Layer 4 of a small transformer language model trained on English Wikipedia (8 layers, counted from 0, width 64).
Take only the direct path to the model's output, skipping the later layers: a vector added to the residual stream pushes a token's score in proportion to its dot product with that token's output vector.

Output vectors of the tokens that the questions are about. A number n stands for (n - 128) times 0.033.
" away": 109, 117, 145, 124, 113, 99, 110, 127, 144, 146, 117, 105, 130, 144, 165, 90, 130, 135, 161, 141, 104, 144, 139, 108, 108, 140, 134, 114, 154, 146, 133, 129, 116, 145, 137, 131, 115, 137, 129, 131, 125, 112, 132, 125, 142, 125, 154, 96, 109, 143, 116, 131, 103, 148, 120, 98, 122, 122, 134, 116, 136, 149, 140, 149
" Released": 85, 105, 131, 119, 117, 136, 159, 95, 119, 139, 105, 126, 105, 137, 128, 143, 142, 133, 113, 168, 109, 141, 191, 151, 146, 132, 129, 118, 133, 139, 120, 126, 89, 134, 130, 119, 118, 154, 173, 146, 111, 117, 128, 86, 126, 114, 86, 115, 121, 144, 134, 128, 90, 147, 119, 106, 127, 152, 127, 120, 173, 138, 153, 129
"),": 115, 124, 146, 146, 110, 145, 128, 155, 142, 129, 120, 88, 89, 152, 143, 138, 135, 120, 146, 117, 121, 109, 159, 127, 114, 148, 114, 87, 131, 126, 142, 122, 146, 118, 121, 149, 150, 140, 116, 126, 106, 153, 138, 115, 105, 131, 100, 128, 87, 150, 127, 105, 122, 150, 102, 109, 148, 134, 186, 87, 151, 161, 140, 102
"ability": 98, 114, 168, 133, 114, 135, 120, 109, 123, 175, 114, 127, 156, 131, 144, 124, 124, 147, 116, 116, 114, 71, 141, 129, 167, 156, 154, 128, 138, 150, 143, 165, 117, 165, 112, 98, 135, 142, 117, 136, 119, 116, 129, 128, 140, 132, 98, 82, 97, 125, 94, 114, 119, 138, 124, 105, 109, 163, 153, 121, 108, 143, 105, 164
" commonly": 117, 132, 144, 133, 147, 165, 131, 137, 120, 163, 112, 126, 114, 157, 127, 135, 135, 121, 170, 140, 91, 115, 136, 172, 135, 119, 123, 107, 140, 138, 145, 126, 110, 134, 122, 126, 113, 150, 150, 132, 128, 110, 102, 104, 116, 127, 115, 117, 120, 133, 97, 127, 98, 137, 122, 127, 118, 124, 149, 96, 151, 104, 145, 115
" species": 109, 124, 154, 143, 123, 127, 155, 142, 144, 158, 114, 140, 120, 126, 165, 121, 169, 110, 174, 144, 106, 93, 114, 143, 146, 106, 136, 117, 129, 158, 128, 122, 113, 139, 125, 131, 105, 158, 130, 146, 128, 72, 113, 122, 108, 100, 100, 124, 101, 137, 134, 145, 101, 151, 107, 102, 138, 134, 124, 112, 133, 143, 129, 122
"songwriter": 94, 90, 172, 142, 106, 132, 132, 113, 124, 163, 86, 113, 125, 113, 155, 143, 177, 161, 137, 128, 114, 117, 173, 144, 136, 103, 123, 107, 147, 138, 110, 108, 111, 136, 76, 113, 129, 170, 163, 135, 153, 109, 98, 93, 114, 138, 118, 91, 96, 109, 129, 158, 105, 176, 148, 120, 110, 116, 146, 114, 176, 121, 142, 149
"====": 117, 104, 105, 129, 100, 130, 117, 105, 144, 151, 111, 117, 125, 111, 133, 146, 108, 135, 136, 93, 103, 112, 127, 106, 169, 109, 193, 133, 178, 162, 122, 143, 127, 138, 147, 143, 146, 150, 108, 157, 161, 121, 125, 129, 114, 125, 110, 124, 114, 137, 102, 100, 115, 93, 127, 127, 124, 146, 125, 133, 161, 124, 133, 128
" Columbia": 109, 121, 129, 152, 105, 118, 128, 132, 126, 147, 111, 131, 133, 129, 140, 118, 125, 102, 123, 118, 144, 93, 151, 145, 134, 137, 150, 107, 157, 110, 149, 123, 108, 133, 126, 160, 92, 139, 150, 108, 138, 135, 142, 127, 138, 148, 118, 115, 117, 107, 152, 134, 87, 151, 126, 134, 125, 131, 157, 118, 133, 123, 103, 123
"ata": 131, 141, 143, 148, 121, 127, 148, 128, 150, 171, 110, 115, 121, 115, 145, 125, 126, 136, 131, 153, 135, 98, 130, 125, 142, 132, 127, 128, 149, 144, 109, 145, 105, 152, 112, 131, 123, 115, 130, 156, 138, 114, 131, 95, 109, 124, 123, 134, 108, 126, 107, 116, 111, 135, 120, 115, 127, 142, 135, 119, 103, 137, 129, 121
"]}": 111, 111, 127, 140, 122, 98, 97, 99, 117, 148, 95, 86, 121, 138, 167, 144, 146, 127, 123, 116, 110, 132, 139, 156, 102, 137, 122, 122, 172, 143, 136, 155, 103, 141, 137, 159, 125, 117, 98, 158, 125, 151, 166, 84, 83, 112, 87, 151, 111, 148, 158, 133, 101, 139, 114, 89, 137, 136, 165, 107, 127, 174, 139, 158
" females": 85, 150, 125, 136, 149, 131, 145, 104, 122, 142, 103, 116, 114, 151, 141, 133, 133, 115, 192, 139, 104, 108, 133, 125, 149, 99, 162, 99, 155, 168, 118, 129, 152, 153, 119, 140, 108, 159, 130, 127, 131, 104, 145, 147, 139, 123, 99, 99, 104, 112, 100, 149, 94, 145, 65, 97, 145, 144, 125, 99, 146, 153, 141, 123
" single": 106, 114, 143, 135, 118, 133, 146, 122, 108, 145, 122, 98, 125, 155, 150, 128, 131, 126, 125, 142, 112, 117, 123, 125, 127, 128, 139, 148, 152, 131, 135, 112, 107, 127, 129, 128, 130, 151, 152, 132, 131, 122, 115, 118, 116, 113, 129, 118, 115, 114, 130, 147, 110, 130, 100, 119, 141, 130, 117, 132, 159, 117, 162, 133
" ===": 123, 103, 114, 137, 97, 117, 128, 113, 153, 133, 114, 118, 132, 118, 151, 131, 111, 157, 143, 98, 96, 132, 126, 99, 160, 129, 169, 108, 167, 159, 128, 153, 94, 139, 138, 157, 133, 140, 103, 152, 128, 114, 113, 102, 73, 103, 117, 140, 93, 147, 131, 123, 93, 105, 111, 151, 152, 156, 157, 116, 154, 168, 143, 130
"Kabardian": 76, 115, 136, 151, 79, 113, 107, 98, 159, 227, 19, 99, 123, 147, 159, 121, 163, 138, 180, 153, 56, 89, 223, 133, 131, 119, 164, 50, 173, 145, 171, 167, 79, 181, 127, 155, 101, 174, 154, 192, 122, 70, 134, 106, 101, 106, 62, 50, 100, 107, 95, 136, 34, 177, 124, 57, 163, 186, 172, 92, 224, 165, 108, 150
"IUCN": 63, 91, 126, 137, 99, 117, 171, 118, 106, 173, 78, 140, 162, 130, 102, 88, 179, 65, 129, 147, 135, 70, 145, 157, 202, 140, 163, 99, 143, 129, 124, 181, 96, 140, 109, 165, 84, 143, 141, 148, 115, 81, 119, 142, 112, 122, 70, 119, 99, 152, 123, 148, 114, 179, 83, 132, 173, 159, 151, 94, 136, 169, 105, 161
"囉": 61, 105, 127, 145, 72, 114, 114, 92, 145, 230, 14, 103, 139, 156, 165, 111, 186, 151, 188, 141, 58, 86, 227, 148, 138, 117, 167, 51, 174, 143, 159, 161, 105, 183, 134, 159, 91, 167, 158, 192, 124, 77, 137, 95, 104, 117, 47, 45, 85, 116, 91, 139, 7, 186, 120, 54, 172, 186, 201, 108, 197, 171, 96, 144
"d": 125, 85, 141, 125, 144, 113, 138, 124, 124, 158, 129, 129, 113, 129, 141, 135, 97, 134, 134, 134, 132, 135, 142, 149, 135, 123, 109, 118, 117, 142, 117, 115, 135, 121, 131, 123, 121, 141, 141, 143, 131, 149, 131, 117, 143, 110, 131, 142, 117, 93, 154, 121, 135, 132, 129, 113, 149, 133, 110, 108, 98, 132, 108, 167
" mater": 83, 96, 125, 124, 124, 162, 112, 115, 132, 175, 111, 91, 151, 116, 165, 98, 169, 138, 141, 130, 79, 165, 150, 155, 164, 85, 112, 79, 148, 105, 115, 128, 143, 126, 149, 141, 116, 98, 137, 151, 167, 81, 152, 162, 131, 110, 86, 132, 99, 139, 122, 148, 77, 147, 119, 121, 158, 137, 155, 97, 137, 176, 104, 133
" Party": 113, 115, 134, 140, 117, 150, 150, 81, 133, 165, 118, 127, 137, 124, 133, 131, 128, 121, 126, 139, 121, 119, 161, 124, 134, 147, 122, 93, 131, 123, 134, 148, 137, 130, 96, 119, 111, 149, 102, 129, 125, 121, 104, 135, 131, 147, 102, 146, 131, 143, 134, 139, 104, 121, 129, 97, 136, 115, 141, 130, 158, 120, 132, 139
"rise": 107, 102, 90, 120, 122, 124, 113, 99, 124, 176, 115, 134, 141, 131, 131, 154, 126, 118, 111, 128, 96, 118, 142, 150, 128, 158, 112, 125, 171, 136, 139, 127, 117, 150, 89, 142, 130, 152, 154, 133, 143, 113, 152, 119, 99, 129, 112, 111, 118, 150, 144, 142, 125, 150, 109, 124, 134, 126, 100, 114, 123, 126, 151, 138
"ev": 130, 112, 124, 124, 130, 129, 140, 110, 100, 180, 120, 112, 166, 128, 127, 133, 115, 121, 150, 109, 147, 117, 135, 120, 142, 121, 129, 140, 121, 121, 139, 136, 116, 134, 119, 115, 118, 110, 123, 124, 135, 131, 118, 110, 153, 121, 108, 115, 114, 146, 141, 101, 116, 159, 146, 117, 130, 159, 159, 102, 152, 121, 119, 130
" Register": 127, 106, 93, 139, 103, 127, 160, 92, 126, 154, 108, 120, 144, 119, 134, 134, 155, 129, 171, 170, 123, 124, 140, 143, 127, 137, 161, 111, 130, 141, 153, 117, 95, 119, 122, 147, 120, 152, 98, 137, 118, 76, 103, 138, 127, 130, 110, 101, 140, 129, 121, 145, 87, 161, 86, 119, 141, 135, 156, 132, 137, 154, 108, 128
"production": 93, 119, 143, 120, 87, 121, 124, 110, 152, 166, 103, 133, 120, 125, 137, 118, 162, 135, 111, 134, 104, 117, 136, 160, 129, 135, 162, 123, 150, 163, 135, 143, 101, 139, 93, 119, 129, 164, 137, 143, 132, 125, 109, 125, 93, 120, 101, 104, 127, 114, 122, 118, 119, 163, 154, 109, 132, 149, 147, 105, 141, 137, 118, 131
"scape": 115, 125, 144, 155, 88, 130, 118, 117, 114, 176, 109, 118, 129, 121, 144, 93, 154, 150, 129, 144, 92, 114, 152, 125, 153, 134, 126, 109, 163, 142, 126, 110, 93, 146, 109, 144, 122, 170, 137, 179, 114, 102, 156, 112, 105, 125, 126, 110, 81, 79, 146, 144, 111, 157, 133, 118, 129, 156, 168, 126, 124, 147, 84, 120
"ase": 131, 140, 119, 150, 108, 119, 121, 108, 118, 179, 111, 118, 136, 143, 144, 123, 125, 127, 122, 158, 101, 133, 138, 130, 176, 146, 141, 132, 114, 126, 137, 131, 120, 153, 105, 137, 106, 150, 162, 130, 120, 120, 129, 88, 130, 95, 78, 120, 110, 107, 123, 101, 113, 139, 120, 114, 138, 136, 142, 137, 142, 153, 116, 155
"looking": 96, 112, 149, 145, 130, 95, 119, 126, 106, 157, 101, 123, 136, 148, 145, 120, 151, 141, 162, 113, 108, 115, 155, 153, 117, 131, 132, 94, 166, 141, 118, 129, 99, 172, 108, 137, 134, 141, 140, 149, 105, 141, 136, 120, 113, 123, 128, 76, 116, 141, 110, 113, 121, 141, 143, 115, 114, 135, 127, 119, 139, 167, 117, 116
"wide": 99, 141, 142, 137, 124, 132, 136, 126, 116, 169, 109, 131, 135, 175, 115, 117, 115, 125, 125, 137, 106, 111, 170, 122, 128, 128, 82, 101, 179, 122, 137, 123, 147, 119, 120, 119, 116, 160, 157, 153, 127, 150, 138, 100, 110, 127, 142, 89, 90, 91, 126, 162, 99, 101, 105, 134, 123, 166, 155, 121, 141, 149, 92, 147
" listed": 108, 119, 118, 143, 137, 137, 153, 109, 117, 159, 120, 129, 143, 136, 142, 125, 147, 119, 162, 120, 118, 134, 148, 147, 130, 133, 138, 120, 139, 130, 139, 120, 89, 117, 133, 142, 108, 140, 150, 140, 131, 103, 112, 104, 110, 127, 154, 99, 115, 121, 138, 128, 110, 110, 110, 115, 129, 134, 144, 102, 154, 135, 135, 113
"ship": 110, 101, 155, 149, 127, 109, 145, 126, 142, 152, 113, 126, 121, 137, 154, 154, 107, 152, 115, 139, 130, 116, 144, 107, 153, 127, 146, 106, 140, 150, 124, 113, 147, 151, 70, 115, 110, 153, 124, 152, 113, 131, 128, 116, 162, 127, 113, 117, 99, 86, 141, 129, 112, 130, 120, 106, 117, 162, 138, 124, 154, 145, 77, 133

Each question shows what one neuron of this layer's MLP adds at an activation of 1. A number n stands for (n - 128) times 0.012.

n27: 136, 137, 79, 156, 141, 137, 136, 121, 115, 107, 82, 135, 99, 109, 120, 121, 141, 127, 129, 194, 157, 123, 143, 114, 146, 136, 138, 111, 131, 137, 141, 149, 142, 97, 135, 139, 115, 138, 145, 120, 149, 110, 144, 124, 136, 113, 102, 109, 133, 128, 160, 129, 146, 128, 124, 135, 94, 130, 120, 148, 151, 121, 115, 84
Pushed down most: "ability"

n157: 116, 114, 152, 108, 109, 146, 170, 119, 150, 119, 100, 140, 106, 157, 129, 128, 176, 123, 150, 130, 82, 117, 152, 150, 153, 142, 121, 110, 102, 118, 167, 124, 126, 101, 150, 134, 119, 122, 119, 99, 121, 107, 124, 139, 136, 107, 148, 143, 149, 111, 117, 104, 141, 126, 141, 120, 119, 110, 89, 107, 168, 147, 105, 167
Which three tokens does it push up most, strongest first? "Kabardian", "囉", "IUCN"

n92: 130, 108, 137, 154, 122, 130, 130, 137, 131, 139, 148, 135, 135, 134, 89, 106, 154, 151, 142, 123, 120, 135, 85, 143, 104, 162, 124, 141, 100, 134, 133, 123, 110, 134, 135, 125, 119, 155, 152, 151, 135, 89, 134, 119, 105, 68, 117, 112, 157, 116, 116, 153, 129, 111, 153, 117, 116, 93, 125, 128, 140, 136, 150, 156
Pushed up most: " species"

n71: 178, 112, 141, 121, 161, 138, 135, 141, 121, 120, 152, 107, 124, 141, 145, 123, 124, 138, 103, 124, 109, 122, 141, 139, 112, 114, 98, 123, 114, 136, 145, 130, 132, 137, 153, 119, 124, 106, 133, 120, 118, 137, 134, 139, 131, 111, 122, 120, 143, 129, 137, 133, 119, 126, 144, 128, 103, 133, 131, 125, 117, 123, 145, 115
Pushed down most: "IUCN"

n19: 151, 139, 99, 99, 114, 133, 144, 128, 96, 116, 152, 116, 140, 129, 127, 150, 112, 132, 114, 107, 155, 104, 97, 142, 118, 92, 140, 153, 136, 139, 135, 133, 134, 161, 139, 111, 113, 110, 127, 149, 143, 113, 132, 90, 167, 100, 92, 174, 162, 143, 135, 134, 120, 102, 134, 129, 127, 153, 143, 129, 111, 113, 131, 126
Pushed up most: "ev"

n215: 128, 134, 161, 146, 156, 127, 143, 121, 155, 116, 136, 111, 92, 144, 128, 110, 111, 105, 140, 130, 131, 104, 126, 76, 132, 116, 143, 131, 144, 132, 161, 152, 108, 89, 139, 135, 156, 113, 111, 116, 127, 126, 118, 149, 140, 106, 154, 142, 115, 104, 112, 113, 107, 157, 136, 85, 142, 145, 139, 121, 160, 136, 116, 160
Pushed up most: "Kabardian"

n193: 152, 112, 112, 122, 128, 101, 132, 132, 138, 147, 98, 144, 124, 128, 162, 143, 118, 118, 109, 126, 158, 134, 109, 113, 116, 124, 126, 149, 137, 138, 150, 130, 124, 104, 119, 112, 141, 139, 122, 130, 123, 115, 116, 141, 132, 118, 143, 136, 123, 121, 134, 126, 136, 120, 120, 122, 106, 159, 133, 103, 146, 158, 101, 123
Pushed up most: "ship"

n84: 136, 113, 104, 124, 121, 108, 106, 146, 120, 152, 103, 88, 148, 131, 141, 148, 111, 119, 127, 127, 149, 140, 124, 107, 146, 163, 141, 145, 129, 148, 112, 118, 150, 123, 127, 118, 137, 123, 76, 173, 121, 120, 121, 127, 135, 110, 143, 134, 139, 112, 128, 142, 117, 143, 119, 164, 107, 117, 133, 125, 112, 146, 132, 104
Pushed down most: " Released"

n34: 95, 109, 164, 123, 125, 117, 109, 140, 128, 135, 164, 127, 110, 129, 137, 135, 124, 145, 116, 105, 122, 140, 116, 138, 112, 135, 115, 131, 119, 151, 116, 146, 157, 118, 153, 113, 122, 145, 110, 160, 136, 129, 137, 133, 134, 87, 148, 110, 90, 118, 129, 138, 139, 147, 130, 125, 118, 124, 99, 126, 160, 118, 131, 139
Pushed down most: " Register"

n48: 78, 97, 104, 163, 104, 140, 128, 154, 120, 105, 169, 142, 109, 142, 139, 119, 116, 130, 157, 133, 129, 148, 101, 146, 97, 154, 94, 120, 117, 101, 110, 105, 130, 105, 140, 90, 131, 155, 135, 162, 140, 129, 161, 154, 120, 128, 117, 131, 140, 142, 90, 142, 108, 142, 129, 116, 115, 164, 167, 146, 118, 157, 115, 102
Pushed up most: " mater"

n198: 162, 130, 105, 142, 157, 112, 104, 127, 96, 103, 154, 123, 165, 158, 110, 104, 114, 133, 135, 129, 208, 82, 146, 123, 117, 129, 132, 114, 118, 109, 87, 143, 129, 170, 110, 157, 137, 134, 120, 130, 175, 114, 133, 114, 152, 153, 116, 109, 155, 138, 133, 113, 92, 129, 118, 122, 127, 100, 146, 156, 114, 99, 99, 109
Pushed up most: " Columbia"

n148: 120, 140, 131, 101, 104, 157, 104, 99, 117, 119, 204, 126, 139, 117, 126, 118, 136, 121, 124, 134, 125, 130, 150, 119, 116, 135, 122, 106, 114, 133, 138, 138, 110, 124, 138, 132, 117, 129, 144, 147, 121, 120, 115, 101, 156, 139, 111, 135, 131, 133, 136, 117, 155, 120, 137, 120, 139, 110, 145, 130, 146, 137, 129, 117
Pushed down most: " females"

n8: 129, 125, 150, 114, 104, 99, 141, 128, 135, 132, 158, 127, 136, 117, 80, 107, 124, 143, 130, 117, 112, 137, 187, 120, 128, 162, 151, 123, 97, 110, 141, 102, 153, 84, 114, 146, 115, 132, 100, 99, 157, 167, 102, 121, 150, 120, 119, 110, 142, 134, 127, 109, 129, 161, 139, 154, 134, 148, 117, 124, 119, 130, 154, 134
Which two tokens does it push up most, strongest first? "ev", "),"

n187: 157, 83, 154, 72, 149, 122, 157, 105, 130, 98, 108, 117, 169, 125, 162, 140, 149, 94, 107, 133, 117, 106, 145, 138, 138, 186, 129, 117, 109, 109, 100, 161, 119, 122, 143, 109, 138, 127, 102, 110, 117, 143, 116, 154, 119, 145, 110, 118, 135, 144, 137, 147, 115, 115, 125, 126, 120, 117, 141, 88, 162, 136, 171, 135
Pushed down most: "scape"

n158: 113, 67, 142, 139, 138, 118, 129, 131, 144, 166, 148, 105, 138, 114, 105, 115, 167, 157, 105, 176, 156, 113, 97, 138, 135, 138, 153, 108, 107, 107, 109, 121, 135, 146, 122, 133, 129, 109, 116, 151, 125, 89, 144, 103, 144, 125, 91, 128, 110, 165, 130, 137, 107, 133, 106, 143, 165, 121, 151, 116, 140, 94, 122, 157
Pushed down most: "wide"

n243: 128, 112, 114, 105, 121, 91, 120, 153, 91, 120, 154, 155, 160, 128, 116, 149, 106, 125, 128, 136, 120, 134, 110, 131, 120, 151, 121, 147, 123, 152, 157, 145, 130, 112, 97, 101, 158, 138, 128, 160, 117, 86, 150, 145, 104, 160, 97, 94, 156, 90, 128, 114, 143, 123, 142, 142, 102, 133, 151, 153, 109, 144, 129, 114
Pushed up most: "ability"

n138: 151, 113, 134, 99, 120, 167, 117, 120, 126, 132, 151, 132, 123, 146, 112, 128, 126, 120, 148, 134, 132, 105, 103, 137, 151, 128, 141, 120, 137, 94, 135, 118, 142, 125, 106, 150, 139, 91, 173, 125, 118, 140, 131, 102, 121, 117, 170, 119, 111, 173, 121, 129, 147, 105, 106, 113, 118, 141, 97, 116, 110, 129, 169, 151
Pushed up most: "rise"

n214: 138, 143, 139, 117, 119, 106, 97, 114, 103, 119, 127, 159, 134, 102, 126, 142, 157, 103, 154, 125, 136, 130, 131, 140, 122, 127, 111, 140, 140, 140, 123, 106, 155, 127, 96, 106, 140, 151, 96, 142, 117, 118, 133, 154, 142, 143, 122, 113, 130, 81, 125, 144, 152, 147, 119, 165, 104, 128, 140, 169, 107, 105, 115, 123
Pushed up most: "scape"

n189: 120, 165, 144, 124, 132, 125, 149, 87, 107, 156, 124, 145, 142, 96, 95, 142, 163, 129, 143, 118, 149, 145, 128, 125, 148, 136, 125, 130, 97, 121, 125, 121, 106, 130, 104, 97, 121, 116, 137, 138, 147, 137, 189, 108, 120, 88, 96, 160, 108, 124, 132, 116, 119, 116, 125, 129, 137, 136, 109, 150, 121, 156, 130, 138
Pushed up most: "ase"

n80: 142, 141, 126, 136, 107, 147, 129, 135, 127, 153, 150, 147, 123, 121, 133, 123, 127, 113, 128, 129, 112, 136, 113, 138, 154, 141, 140, 120, 131, 152, 130, 121, 132, 131, 137, 98, 154, 135, 133, 147, 92, 131, 163, 130, 118, 121, 102, 106, 128, 117, 87, 104, 163, 125, 121, 125, 128, 127, 83, 125, 106, 122, 147, 137
Pushed up most: "ability"

n246: 80, 152, 139, 89, 136, 120, 96, 99, 149, 144, 147, 151, 144, 133, 124, 108, 134, 120, 112, 122, 118, 83, 108, 143, 133, 130, 153, 128, 140, 140, 133, 133, 117, 120, 96, 116, 119, 129, 157, 124, 131, 153, 102, 141, 111, 136, 129, 109, 108, 121, 139, 114, 140, 153, 140, 133, 137, 118, 128, 111, 144, 139, 146, 147
Which two tokens does it push up most, strongest first? "production", "IUCN"

n190: 124, 137, 122, 131, 147, 126, 128, 115, 108, 125, 134, 143, 180, 112, 135, 128, 120, 134, 130, 123, 92, 129, 108, 155, 116, 127, 130, 140, 129, 142, 121, 115, 117, 132, 164, 108, 135, 131, 119, 91, 135, 155, 139, 123, 92, 114, 126, 126, 98, 131, 131, 155, 112, 149, 130, 117, 132, 140, 140, 124, 115, 140, 131, 129
Pushed down most: "ship"

n163: 140, 110, 131, 156, 149, 143, 110, 110, 146, 119, 167, 104, 112, 130, 126, 123, 120, 113, 124, 118, 83, 145, 155, 133, 122, 129, 119, 103, 113, 135, 104, 123, 145, 127, 128, 168, 128, 136, 94, 100, 126, 133, 124, 149, 122, 120, 146, 166, 139, 131, 106, 160, 102, 162, 151, 133, 133, 131, 129, 99, 109, 117, 106, 148
Pushed up most: " mater"

n232: 137, 145, 127, 128, 145, 101, 92, 126, 125, 167, 123, 131, 121, 109, 132, 148, 142, 138, 100, 139, 132, 128, 101, 129, 129, 123, 180, 134, 113, 152, 145, 108, 153, 104, 115, 121, 122, 119, 140, 127, 130, 140, 146, 142, 102, 118, 140, 125, 123, 121, 133, 108, 84, 114, 120, 140, 100, 135, 140, 115, 148, 149, 93, 123
Pushed up most: "ship"

n113: 165, 136, 115, 115, 104, 124, 137, 106, 128, 133, 165, 156, 167, 118, 106, 127, 110, 144, 119, 125, 143, 126, 147, 123, 146, 135, 115, 125, 110, 121, 99, 149, 138, 142, 114, 104, 132, 118, 123, 122, 151, 115, 150, 140, 144, 140, 123, 100, 134, 136, 114, 117, 143, 151, 139, 108, 113, 167, 102, 135, 125, 99, 82, 141
Which two tokens does it push up most, strongest first? "ability", "ev"

n211: 141, 122, 150, 140, 126, 158, 125, 151, 123, 100, 147, 108, 85, 146, 132, 82, 111, 114, 141, 124, 103, 121, 124, 130, 118, 140, 135, 145, 121, 139, 132, 121, 115, 120, 99, 142, 149, 129, 128, 132, 134, 154, 140, 131, 145, 100, 155, 144, 148, 128, 107, 109, 113, 153, 96, 144, 140, 123, 151, 126, 127, 110, 137, 142
Pushed up most: "),"

n88: 176, 144, 129, 129, 126, 136, 110, 133, 156, 168, 117, 110, 98, 114, 141, 104, 110, 138, 131, 150, 122, 133, 142, 100, 147, 132, 121, 140, 143, 102, 106, 133, 115, 96, 98, 152, 144, 133, 122, 128, 125, 153, 113, 112, 106, 125, 137, 136, 104, 128, 144, 158, 171, 103, 136, 131, 119, 137, 125, 153, 128, 141, 92, 95
Pushed up most: "scape"

n61: 122, 134, 129, 84, 157, 107, 131, 148, 108, 142, 105, 120, 165, 111, 112, 103, 113, 128, 148, 124, 165, 128, 133, 144, 121, 123, 148, 163, 138, 98, 115, 120, 136, 120, 123, 114, 141, 112, 129, 162, 128, 134, 113, 125, 109, 133, 123, 127, 118, 124, 129, 139, 182, 98, 120, 153, 113, 130, 146, 150, 115, 120, 133, 105
Pushed up most: "ev"

n22: 117, 118, 116, 169, 135, 174, 145, 149, 133, 73, 133, 156, 112, 130, 114, 127, 123, 122, 151, 122, 102, 108, 129, 110, 105, 105, 159, 127, 152, 107, 110, 118, 95, 95, 130, 135, 105, 140, 127, 168, 144, 140, 155, 113, 115, 147, 146, 132, 157, 119, 154, 149, 116, 121, 140, 119, 116, 123, 101, 138, 137, 132, 116, 116
Pushed down most: "ability"

n94: 110, 128, 122, 136, 133, 149, 140, 146, 121, 129, 118, 123, 120, 133, 126, 111, 128, 127, 144, 132, 122, 132, 117, 148, 143, 146, 109, 131, 134, 122, 145, 128, 113, 99, 120, 123, 118, 154, 123, 162, 121, 147, 146, 126, 112, 138, 124, 116, 159, 149, 104, 125, 145, 120, 104, 151, 113, 107, 124, 111, 144, 111, 110, 119
Pushed up most: " commonly"

n141: 125, 148, 104, 124, 135, 123, 164, 110, 138, 131, 123, 140, 105, 103, 112, 146, 152, 124, 107, 148, 134, 123, 132, 127, 117, 122, 132, 131, 117, 129, 137, 119, 150, 110, 160, 125, 113, 127, 133, 123, 121, 159, 151, 132, 134, 124, 112, 140, 138, 146, 127, 129, 108, 137, 142, 124, 120, 97, 119, 104, 133, 122, 122, 126
Which two tokens does it push up most, strongest first? " Released", " Party"

n96: 107, 112, 126, 123, 129, 87, 108, 186, 114, 135, 105, 129, 132, 149, 115, 126, 104, 151, 104, 114, 134, 138, 94, 121, 121, 171, 149, 149, 146, 126, 119, 118, 151, 131, 108, 146, 145, 129, 97, 138, 140, 118, 126, 130, 104, 136, 131, 139, 127, 126, 127, 128, 111, 110, 115, 142, 100, 129, 161, 153, 124, 161, 118, 141
Pushed down most: " Released"

n239: 117, 136, 122, 124, 125, 120, 130, 128, 124, 123, 94, 145, 104, 121, 115, 126, 121, 135, 152, 131, 127, 122, 140, 123, 132, 122, 163, 144, 139, 120, 131, 109, 117, 116, 144, 98, 127, 143, 143, 138, 135, 122, 138, 140, 112, 118, 163, 123, 111, 122, 135, 120, 118, 89, 140, 148, 91, 165, 126, 153, 145, 126, 134, 142
Pushed up most: "===="

n167: 151, 123, 119, 124, 118, 142, 125, 147, 126, 120, 112, 153, 146, 125, 132, 111, 110, 129, 92, 107, 109, 103, 158, 118, 146, 122, 151, 98, 108, 100, 127, 132, 144, 116, 112, 149, 96, 105, 133, 124, 129, 158, 126, 151, 107, 128, 148, 145, 140, 126, 142, 145, 129, 120, 126, 154, 143, 129, 146, 147, 118, 135, 102, 122
Which two tokens does it push up most, strongest first? " Columbia", "IUCN"

n149: 139, 114, 143, 124, 135, 137, 111, 104, 125, 144, 121, 121, 128, 128, 115, 169, 116, 92, 173, 149, 129, 121, 100, 148, 116, 117, 127, 118, 126, 128, 132, 110, 138, 128, 118, 102, 121, 133, 111, 143, 130, 111, 107, 127, 106, 133, 144, 129, 142, 117, 146, 173, 120, 131, 128, 164, 120, 135, 132, 124, 139, 139, 128, 124
Which two tokens does it push up most, strongest first? " Register", " commonly"

n111: 139, 110, 136, 124, 109, 136, 136, 96, 150, 106, 135, 121, 131, 126, 156, 147, 145, 131, 150, 167, 110, 114, 122, 128, 148, 111, 129, 125, 135, 157, 105, 134, 115, 103, 106, 137, 128, 127, 119, 112, 166, 140, 121, 110, 128, 106, 130, 115, 169, 151, 100, 129, 93, 119, 130, 162, 120, 145, 167, 120, 103, 133, 85, 127
Which two tokens does it push up most, strongest first? " Register", "囉"

n40: 147, 91, 133, 158, 140, 162, 135, 142, 121, 92, 139, 135, 85, 106, 118, 133, 144, 129, 148, 136, 169, 135, 105, 117, 141, 134, 148, 116, 134, 103, 133, 106, 128, 123, 122, 125, 160, 168, 109, 117, 118, 87, 112, 139, 150, 140, 99, 123, 158, 148, 134, 113, 99, 96, 110, 131, 130, 122, 144, 142, 140, 115, 115, 134
Pushed up most: " Register"

n179: 150, 121, 112, 123, 123, 140, 132, 153, 123, 135, 135, 127, 109, 121, 118, 126, 123, 127, 107, 108, 133, 157, 130, 140, 160, 124, 134, 142, 134, 109, 134, 91, 137, 132, 125, 126, 125, 129, 104, 114, 132, 129, 148, 144, 134, 168, 91, 143, 113, 116, 116, 137, 131, 117, 125, 132, 129, 88, 120, 131, 136, 150, 127, 123
Pushed up most: " mater"

n170: 92, 124, 119, 147, 151, 101, 100, 131, 122, 120, 135, 144, 137, 113, 163, 146, 129, 113, 140, 159, 145, 127, 138, 137, 99, 106, 142, 119, 125, 135, 101, 131, 120, 124, 124, 109, 129, 116, 154, 142, 112, 108, 161, 128, 142, 133, 122, 128, 114, 140, 129, 134, 120, 127, 108, 126, 100, 149, 105, 127, 157, 148, 124, 134
Pushed up most: "Kabardian"

n28: 139, 126, 137, 112, 146, 124, 145, 110, 110, 129, 121, 113, 127, 125, 127, 158, 108, 122, 149, 143, 158, 111, 122, 135, 101, 117, 125, 147, 131, 112, 148, 175, 124, 121, 79, 119, 123, 102, 110, 116, 173, 171, 99, 122, 123, 105, 144, 133, 123, 123, 142, 101, 137, 170, 155, 121, 154, 133, 117, 108, 105, 118, 126, 131
Which two tokens does it push up most, strongest first? "ev", "d"